Layer 6 of a small transformer language model trained on English Wikipedia (14 layers, counted from 0, width 64).
A neuron's activation on a vector x is SiLU(gate . x) times (in . x), where the dot is the dot product.

Input weights of the MLP neurons that the questions are about. A number n stands for n times 0.0052.
n19 gate: -5 11 -46 24 -42 -6 12 -31 -38 -13 -13 25 3 11 6 19 -30 -24 -41 21 -18 -20 -36 -70 -41 -8 -7 -21 -16 -73 51 36 -38 8 -15 -37 7 -17 -8 0 -17 -67 17 13 -8 -19 27 -3 60 30 15 -3 36 -19 -2 9 10 -57 -1 43 -43 -37 -14 -9
n61 gate: -44 -14 -16 1 -60 -5 12 7 -13 -3 -50 58 21 -37 25 -17 2 -30 15 14 -10 16 -33 13 7 6 -7 -33 48 10 36 9 -37 -47 32 -23 -15 -26 11 0 37 0 19 6 21 -24 -38 37 -11 -23 7 14 -27 -4 41 -7 -27 -66 -30 -20 9 31 -84 13
n81 gate: 21 -81 -18 -23 8 -39 -13 3 -19 4 32 -51 3 19 0 87 6 -40 9 41 42 78 -33 7 -2 -13 23 30 2 0 -34 9 -26 33 -59 -21 11 63 12 33 -23 -4 13 15 -30 -23 28 4 39 -34 30 -13 35 22 21 -11 -26 -12 -32 -10 -25 8 -7 -2
n91 gate: 5 31 -58 4 28 9 -27 23 -44 16 2 34 -31 56 55 35 25 17 16 53 38 7 54 16 -21 -19 12 -20 54 13 -16 -35 25 14 21 -28 61 -14 8 -16 -8 -25 73 11 -11 -3 42 32 42 -12 47 14 39 -21 12 11 48 44 -14 -3 -1 17 -6 -24
n104 gate: 18 -29 -29 0 1 21 11 19 25 -7 -50 -31 23 -10 -22 -53 30 -3 -45 1 -15 -39 19 1 -27 14 -26 -15 9 -3 44 5 52 21 -34 8 23 -22 -9 -20 18 0 -15 35 -21 9 -48 -30 11 12 -39 0 24 16 10 59 33 13 -15 18 -27 2 9 -3
n118 gate: -29 -3 15 -11 -33 -2 -23 -24 0 -62 21 -44 4 27 6 29 43 23 -34 8 -7 61 -12 -26 46 54 20 -14 7 3 21 44 -47 -14 -26 -17 -65 -17 -33 -50 -14 38 -26 47 -7 -9 -15 -21 -25 -32 14 1 -1 15 15 39 -43 -44 8 29 21 23 -45 22
n123 gate: -43 8 38 44 -17 3 33 -43 0 -53 -24 8 12 -21 38 34 10 -15 -23 3 13 71 -44 -3 -11 37 2 -12 23 -31 -11 14 -40 15 -42 -44 22 -18 19 46 24 -58 19 -16 6 -2 -10 -36 56 -7 35 -11 7 5 -10 -22 3 -18 -3 -2 10 32 19 -34
n145 gate: -12 -40 22 48 -24 17 -3 17 9 -4 -22 21 61 -9 21 -15 48 -9 19 -49 0 -5 42 30 -83 32 -14 -21 5 -50 -5 5 4 6 3 -27 15 48 -54 12 6 -36 -21 8 12 -18 46 -6 25 38 21 10 20 23 17 -15 9 0 -6 4 18 45 -7 5
n159 gate: -69 23 -49 9 49 16 69 -30 7 -15 66 -25 6 -45 -12 -15 13 -74 15 -36 23 11 -15 -50 63 25 20 21 -25 31 -17 86 44 -44 -10 9 -27 -1 44 -19 29 -1 -27 -5 -18 -28 -3 -3 -16 19 2 45 0 -56 59 20 24 -28 -21 -17 29 -48 -40 40
n163 gate: 5 17 -22 -42 -46 36 19 6 -38 5 -38 27 -32 -6 5 16 11 26 -19 -14 -45 -4 -17 44 5 -2 -5 -29 -14 -26 -1 19 2 -17 -2 13 -11 0 2 -41 20 40 -40 -14 -13 18 -15 -10 20 -13 39 21 18 3 -27 4 -31 -21 24 -8 40 32 0 -51
n164 gate: 13 7 -16 2 -3 -28 44 -24 -32 24 41 -13 0 6 10 53 -37 2 -7 -18 -41 -22 15 -13 -22 -6 -29 5 -8 -50 2 35 -21 -17 60 32 44 -14 -12 -8 -33 -15 2 43 -4 32 -38 -6 -4 38 -44 23 -27 45 39 26 28 -5 18 -10 12 -19 -16 4
n190 gate: 8 -18 -49 0 -27 26 6 33 50 -35 16 7 3 13 -14 -21 5 28 -34 32 -2 32 -6 13 5 2 28 37 13 -45 -15 -33 -10 -2 33 -1 25 39 -33 53 -21 31 -29 47 5 31 9 16 -2 48 17 11 -9 -41 14 -1 2 13 -24 -35 -2 5 -63 -1
n191 gate: -9 27 4 -18 -17 -5 -17 -63 -36 19 -21 0 11 -14 -5 5 -10 38 -23 -36 -39 -19 -15 -3 -29 -29 70 -11 -33 -18 2 15 21 19 -30 -13 47 -17 -7 -19 -32 -42 -48 2 20 -1 -30 -14 -8 -20 47 -38 9 -22 -23 -13 -54 -47 90 1 7 26 -27 8
n19 in: -39 17 20 -29 -11 -6 11 -18 22 -21 -24 55 -38 26 -48 11 -37 -30 -40 25 23 33 -94 5 28 -19 -8 -27 1 -19 4 54 13 -61 -77 0 -55 9 6 -49 -34 -63 5 -73 -45 -37 2 -22 14 13 -20 -35 -20 -11 -7 -27 28 21 8 19 49 -20 -27 -32
n61 in: -1 -27 -22 66 5 21 0 26 -40 15 -30 -29 -22 -21 46 -14 20 -23 -26 -18 33 11 2 -29 -9 -42 -8 -29 -25 11 8 34 30 -6 -46 29 -15 -23 44 5 -50 -37 30 -3 4 55 16 -24 -13 -8 -34 -5 33 -19 -57 -31 53 -29 20 6 5 1 12 27
n81 in: 36 39 -35 -4 21 31 -2 -13 17 -47 50 -50 -27 13 1 -16 56 -11 -70 5 16 -22 44 -57 3 2 -29 35 44 -41 -12 -9 6 18 37 2 30 -3 -22 -15 -36 -15 -25 2 31 -5 5 18 7 -58 35 -30 -95 42 -3 -15 -5 57 -14 19 24 14 3 48
n91 in: -24 79 -41 -34 -17 -13 -22 3 -17 1 46 -56 -3 27 0 10 5 -22 -43 8 27 64 -4 -15 13 -22 15 -7 49 53 2 -21 -6 18 11 47 8 59 -8 -14 2 24 30 22 6 -42 -21 -13 -9 18 36 42 7 -6 -15 21 39 0 -3 -5 -23 -4 8 -26
n104 in: 47 28 17 8 -18 18 -26 -7 0 -9 28 -49 -32 20 43 4 -25 21 5 15 -1 25 21 -28 -4 -16 1 -9 -10 -11 24 -22 -25 -40 37 -23 0 -6 2 35 -9 -3 -17 -58 25 11 44 42 -17 -41 31 38 6 -22 19 -11 -15 -48 33 9 1 -18 33 -11
n118 in: -6 26 -27 -1 -31 9 40 -37 -16 -26 25 8 0 -75 -18 -11 41 -40 -43 13 -23 -9 -10 18 -18 51 24 17 29 31 -45 51 -38 -52 35 51 9 14 25 -22 -17 -34 -47 43 -3 -10 -10 30 24 11 -76 4 -24 34 -21 54 33 -31 -29 12 2 9 -17 -7
n123 in: 18 26 -6 -59 -2 -1 -26 37 -55 -31 -51 47 35 28 0 -14 -7 -9 -70 29 -15 4 -19 25 27 10 11 -50 -42 -21 11 10 46 -23 -14 -18 -16 -29 -12 -8 -6 -29 -26 -42 -10 -39 22 -19 -25 -2 28 -9 18 -10 -67 -16 16 11 4 -11 19 41 13 4
n145 in: 71 37 48 -13 -1 -15 0 15 34 -40 -42 30 -23 -33 8 4 -9 30 -46 39 31 -70 -26 3 50 -9 9 -28 -12 -2 -36 -1 -23 17 -1 31 -4 -12 23 7 7 -1 34 10 -21 11 4 -16 35 -54 24 -21 -16 -15 -46 23 15 -2 6 22 17 28 -23 -8
n159 in: -25 23 -30 1 7 -31 64 19 1 -32 60 65 -4 -63 17 29 -40 -39 -28 -26 -37 -25 65 22 51 -27 10 32 -1 20 -18 19 -26 -17 2 30 -20 -4 -40 41 3 2 12 36 -63 23 38 29 23 -31 8 32 -4 -44 -6 -23 -10 35 77 -13 7 -5 -28 -13
n163 in: -34 40 5 -20 26 -10 5 -52 -1 7 6 58 -30 1 -2 -15 -9 10 47 -36 20 20 -34 5 56 -23 -41 -48 11 -23 -14 12 10 -30 22 -29 10 -7 -4 10 -22 29 -21 -7 2 18 36 1 33 -53 -40 -47 -4 17 -33 13 27 -33 -38 -51 13 -8 4 -20
n164 in: 0 36 -15 -12 -1 -38 -4 -34 27 -19 -4 9 23 8 1 -6 -24 40 1 20 47 -28 -37 -42 -20 36 1 17 2 47 -56 26 -36 13 -40 -13 7 -10 -9 -10 32 -33 -18 -25 35 -49 8 0 -26 9 12 13 12 -4 -5 18 29 -31 -37 52 -19 -5 36 30
n190 in: 13 -20 -21 -21 -42 -2 -9 -5 45 -14 -9 14 46 -8 3 16 1 19 -31 35 23 27 21 29 -14 3 34 10 12 -48 19 12 -32 -3 18 10 7 -1 7 26 -2 -23 10 11 17 29 0 12 0 0 31 -2 -18 14 13 25 51 5 -20 -37 32 1 13 8
n191 in: -19 -50 21 4 6 -2 33 -35 -34 3 -29 -13 14 -12 -42 3 -24 4 -22 8 -23 45 7 -21 -44 37 13 6 -25 -35 -36 8 55 -30 17 -21 48 -24 23 28 7 11 -38 0 -30 26 8 -46 30 -24 33 10 49 22 9 33 -2 -10 -21 -5 -29 -71 70 -44

Each question shows a token from some text and the vector x that enters the MLP there. A number n stands for n times 0.071.

"D": -24 12 -31 -9 -44 -30 4 7 -23 -5 23 -23 6 -6 -10 -21 37 17 4 44 8 -4 -4 -34 -18 -11 -6 -31 -27 -26 24 -36 10 4 -5 44 -10 26 27 -27 -19 18 -8 7 -31 2 9 -19 -8 4 -25 -28 -24 -5 15 -25 27 -28 8 -19 25 14 14 27
The three highest activations, in order: n118, n19, n190

"g": -19 34 -22 -5 8 -17 25 -23 -27 -7 53 -6 39 -6 27 12 0 52 0 9 -6 -28 9 10 8 22 -22 8 4 -9 20 -2 -2 17 41 -19 36 24 25 -26 18 26 -32 -37 -12 21 13 -27 -14 -18 31 6 18 7 4 23 -6 -10 -7 1 -10 -25 5 5
Which neuron lights up most? n164

"58": 24 8 33 -5 35 -30 40 11 -5 18 7 -45 11 -2 15 -5 -3 6 5 -15 16 -12 -25 -35 -33 6 6 6 -3 -3 2 18 -1 29 -32 41 19 26 -11 -25 5 -1 -7 -19 16 35 20 -20 6 -12 20 -1 -20 3 -6 -12 -10 -26 -48 3 6 48 -7 46
Which two neurons fire most, strongest first? n81, n145

" |": -17 5 -25 1 -36 51 10 -3 -22 1 14 -11 26 7 -10 -2 -6 39 -15 12 31 3 5 -5 -23 29 3 -5 -7 -1 -22 12 -70 10 19 23 -1 24 18 -9 31 26 -4 0 7 -7 -21 -12 -13 8 4 13 -4 -62 6 -7 7 -22 -15 -17 26 19 28 -20
Which neuron lights up most? n190

" 2018": -9 33 36 -1 -52 -19 6 -5 12 3 1 25 34 -5 -14 22 -1 -25 -22 58 24 5 -9 1 -9 13 -20 -6 5 -7 4 -10 0 9 -29 -1 32 29 14 -21 20 -29 -34 -11 -6 33 26 -24 23 12 21 -2 -17 6 4 9 29 -26 -21 15 9 19 42 58
Which neuron lights up most? n123

"ton": -22 34 12 -8 -5 18 -28 -1 -15 12 22 -14 53 -2 19 19 -33 3 18 38 15 -19 -18 -4 -27 9 9 -31 21 17 27 17 -31 47 -3 15 -15 32 6 -18 25 32 3 20 18 5 -50 -5 12 -5 -12 28 -2 3 -16 1 -13 -1 -21 16 21 11 -61 22
Which neuron lights up most? n118

" ": -12 -8 -12 -14 -15 9 -5 -8 0 -3 4 -9 -7 -50 -17 -2 -9 29 -28 -25 15 -17 -1 -8 1 -2 -26 1 29 -28 2 46 -12 4 3 46 5 -8 -24 5 37 39 -11 -14 40 35 13 -45 14 15 30 -7 -28 3 -16 -2 -5 32 -25 -7 25 7 -9 -32
The three highest activations, in order: n163, n190, n145

"t": -19 8 12 -21 -28 2 -15 -1 -8 36 28 -1 44 5 -3 12 2 -37 4 -16 14 -33 -12 -21 -1 9 36 -26 15 -10 -10 11 -56 19 1 -4 9 7 -38 -20 28 20 -7 -22 1 42 30 20 38 0 6 -3 18 34 6 0 7 -25 -4 6 32 4 -53 8
Which neuron fires most, and how strongly? n118, at about 4

"ta": 4 -7 -8 11 -17 -11 33 20 -39 24 -14 -15 -48 -14 32 -13 -50 32 -4 6 13 -47 -18 15 -33 -11 -21 3 -34 -8 37 14 13 -6 5 15 17 28 -18 -3 10 17 -12 -11 2 45 -21 16 -28 -11 10 35 -6 -11 4 -3 24 -11 -9 29 26 -2 5 -5
Which neuron fires most, and how strongly? n104, at about 2.4

" held": -16 20 7 -10 -31 -23 46 21 -12 17 14 15 -2 -11 -5 21 12 -4 -33 29 -10 -28 -6 -23 -8 20 -36 -29 -43 34 14 -7 -67 22 2 27 -2 7 -4 -1 9 22 -24 9 -7 26 -12 5 -14 0 48 -18 -5 -16 4 -6 -12 -13 -36 5 28 -10 2 8
Which neuron lights up most? n118

" as": -23 14 5 -8 -24 -6 13 31 -9 16 7 13 -13 -9 -3 -30 -4 32 -18 -3 -3 -38 -3 -1 -16 -15 -14 -19 -16 2 40 -28 -64 -1 2 16 23 19 -8 -27 8 -25 -33 4 17 38 -29 23 -11 14 14 13 -27 -20 -4 -3 -20 -33 -24 -7 28 -10 45 -13
Which neuron lights up most? n164

"a": 0 10 17 10 -61 26 2 4 -32 -12 17 2 9 18 -3 -3 -10 18 18 13 19 -16 21 41 -3 24 -34 8 9 29 2 36 30 34 1 1 8 0 -35 -38 34 -20 -9 13 31 21 -16 15 -11 -11 1 7 -18 23 34 16 -11 -2 15 -10 28 16 -11 54
Which neuron fires most, and how strongly? n118, at about 2.4

"V": -40 24 29 -11 -44 1 6 30 27 -15 -1 20 18 5 -5 -39 15 -1 -17 17 -36 27 7 10 10 -7 5 -4 -29 -30 -16 -18 -7 36 -18 4 28 7 -5 7 31 25 7 -54 17 9 34 -17 17 16 36 10 9 2 12 -25 41 5 -16 -19 39 5 2 20
The three highest activations, in order: n123, n190, n145

" to": -24 -4 -20 10 -43 4 62 14 -8 12 2 22 -14 -13 -10 -15 15 -14 -3 4 9 -5 -7 15 54 -19 32 -19 -30 8 25 15 -16 14 -4 1 23 -5 -24 -7 19 -25 -23 -7 -2 60 0 11 8 -12 13 12 -19 -10 -6 -12 -20 -47 -20 -26 28 21 20 12
Which neuron fires most, and how strongly? n159, at about 10

"49": 14 27 15 10 -4 -25 17 9 5 21 -1 -16 14 -9 -17 1 2 13 -7 35 17 -10 -20 -16 -1 12 9 7 5 -15 -1 -13 16 -5 -21 33 28 31 -5 -37 -33 19 -14 -43 34 22 54 -32 32 -29 0 -9 13 19 -11 -11 -3 1 -41 15 -13 44 24 36
Which neuron lights up most? n81

"ment": -19 -19 7 -7 5 -20 20 6 -26 28 -24 15 -17 -29 -17 5 2 4 -6 -34 8 -27 48 -15 5 -25 -10 -15 13 3 6 -21 -40 9 28 31 21 11 -4 -7 3 -5 10 10 -8 45 -35 8 -42 -24 4 10 3 14 21 -40 5 12 -49 34 -7 8 -1 12
Which neuron fires most, and how strongly? n61, at about 1.9

"ate": -19 -3 -10 -35 -19 -1 24 2 -19 17 8 -22 1 0 -33 -10 39 -6 0 13 -38 -15 -15 -14 23 19 25 8 -39 8 -4 29 -57 35 -2 -3 4 24 -4 -36 31 -10 5 1 7 9 -13 12 -13 35 16 25 -36 16 19 -20 -15 -15 29 -17 16 5 -46 24
Which neuron lights up most? n118

"ated": -19 10 -20 -30 -22 -9 30 17 -20 16 36 -45 -7 7 -19 1 19 -11 -27 -7 -24 -2 -10 -15 -1 26 0 -32 -32 6 0 21 -48 52 -11 19 8 16 -6 -40 31 14 -14 -1 7 14 -12 32 -12 26 8 13 -16 -24 15 -4 -9 -18 5 -15 7 10 -50 6
Which neuron fires most, and how strongly? n118, at about 11

"ri": -11 -36 14 -15 6 -23 47 -26 -30 -2 33 -32 22 -15 -22 29 -11 7 0 -24 -2 -4 -1 -6 9 1 7 5 -17 -6 14 22 8 31 -27 21 27 -4 5 17 -15 2 10 -15 4 3 -16 -18 51 14 9 21 -16 15 -5 -34 -29 4 20 48 -2 3 55 43
Which neuron fires most, and how strongly? n191, at about 9.4

"°": -31 13 -11 7 -13 -6 3 26 5 -16 2 -25 12 -2 -10 -12 35 14 -48 33 16 21 31 -30 -7 -43 -13 8 -41 7 29 -6 -10 1 -27 30 1 46 -6 -25 -3 18 -21 -11 -10 21 11 -37 -38 1 22 -3 6 2 34 -12 8 -38 -7 11 14 0 28 24
Which neuron fires most, and how strongly? n104, at about 2.2

"E": -19 -13 -10 -17 -3 -23 26 3 2 11 -21 -30 2 -22 8 -42 -4 17 11 31 -13 -24 -2 -13 -8 -6 16 -1 23 -22 -22 3 4 5 11 -3 35 33 8 -27 -30 50 4 -26 41 20 21 -27 20 -27 13 -7 17 -1 37 6 2 -13 -19 38 42 28 27 4
Which neuron fires most, and how strongly? n191, at about 1.3

"′": 10 4 -23 -5 6 -32 -5 1 16 26 7 -15 3 10 -2 16 17 11 -28 -9 28 5 23 -50 -5 -26 -10 6 -32 -9 38 7 -31 13 -26 23 8 4 -10 -6 5 24 -43 -5 27 5 22 -17 1 7 25 18 5 -22 11 4 -2 -64 -36 35 3 5 37 10
Which neuron fires most, and how strongly? n81, at about 2.3

"wi": 10 36 -31 11 1 -8 45 37 -45 9 16 22 -24 -2 -14 25 -39 17 10 5 17 -13 0 -7 -59 -26 -13 5 -32 17 11 0 0 -19 22 4 10 14 -2 -16 35 4 11 9 7 28 -18 -10 14 -3 25 36 -10 0 22 -16 19 5 -16 48 -18 8 20 23
Which two neurons fire most, strongest first? n164, n91

"s": -9 23 -1 10 -41 -15 18 7 8 48 -10 3 31 -7 0 -7 -13 -6 -14 14 -12 -22 3 18 0 10 -33 -12 -15 4 10 3 -41 9 2 -5 -1 32 -9 22 1 -8 -16 -8 8 54 19 -1 22 -34 36 -17 -21 -9 1 -3 -10 -6 -67 24 42 -10 -12 -8
Which neuron fires most, and how strongly? n145, at about 4.1

"e": 12 -10 -30 12 19 9 30 24 -18 11 27 -27 -8 -30 9 8 -12 8 26 2 -10 -28 50 -8 -31 -4 -5 1 -34 -24 11 -20 6 -14 17 6 4 16 6 -34 19 25 -6 -11 29 57 -11 15 -16 -23 32 11 -44 1 17 -11 6 -37 -14 21 20 -13 13 10
Which neuron fires most, and how strongly? n19, at about 1.8

" of": 6 -18 -14 12 -7 -1 10 4 13 14 6 -22 13 -27 4 -9 -12 34 -2 14 -3 -10 -10 23 -1 -17 -15 1 -25 24 17 4 -55 48 -2 10 17 22 -2 -40 -5 10 -8 -30 13 39 6 26 37 -3 31 7 -20 -44 18 -5 -32 -24 -30 -3 37 17 8 22
Which neuron lights up most? n190

"est": -16 -5 20 -30 29 -35 17 11 -45 21 7 -40 -6 -14 -5 -8 -15 -2 7 5 -9 -31 29 -10 30 3 7 -30 -32 -11 -8 9 -41 -5 -8 -20 11 -13 21 19 -1 14 -26 2 3 18 11 9 7 -15 3 -16 17 29 16 -25 -7 -16 -64 -16 38 1 -30 -2
The three highest activations, in order: n163, n91, n19

"k": 1 -21 -1 -34 -42 -60 -4 7 -34 -9 66 -11 28 2 -7 5 11 23 -2 -20 15 24 14 23 30 28 6 -2 -18 -28 12 19 -4 -10 1 -11 -13 -3 -21 -2 20 14 4 -17 -27 -14 6 -14 -18 11 -12 31 -27 3 -10 13 5 -4 15 -9 21 0 -7 53
Which two neurons fire most, strongest first? n159, n118

"ly": 11 32 -10 -21 -38 -29 3 30 -14 6 -7 0 9 -17 -9 8 -51 -39 0 -13 -4 -14 -12 -12 17 24 -23 -33 -22 0 11 -19 -19 -8 -21 -3 1 19 7 13 47 25 -11 -2 -30 16 20 -2 45 -23 -27 11 4 20 2 1 -17 -40 -16 -37 33 33 7 -1
Which neuron lights up most? n163

"i": -6 14 4 -10 -39 24 17 -19 -15 14 12 27 -2 -17 7 6 -43 26 28 -4 8 -24 10 -10 -20 33 10 9 0 -25 -6 28 30 12 7 -25 21 -2 -5 1 53 54 22 20 41 -22 -21 7 3 -11 -5 -4 -32 9 0 17 -1 -19 -17 -11 23 -10 -33 52
Which neuron lights up most? n164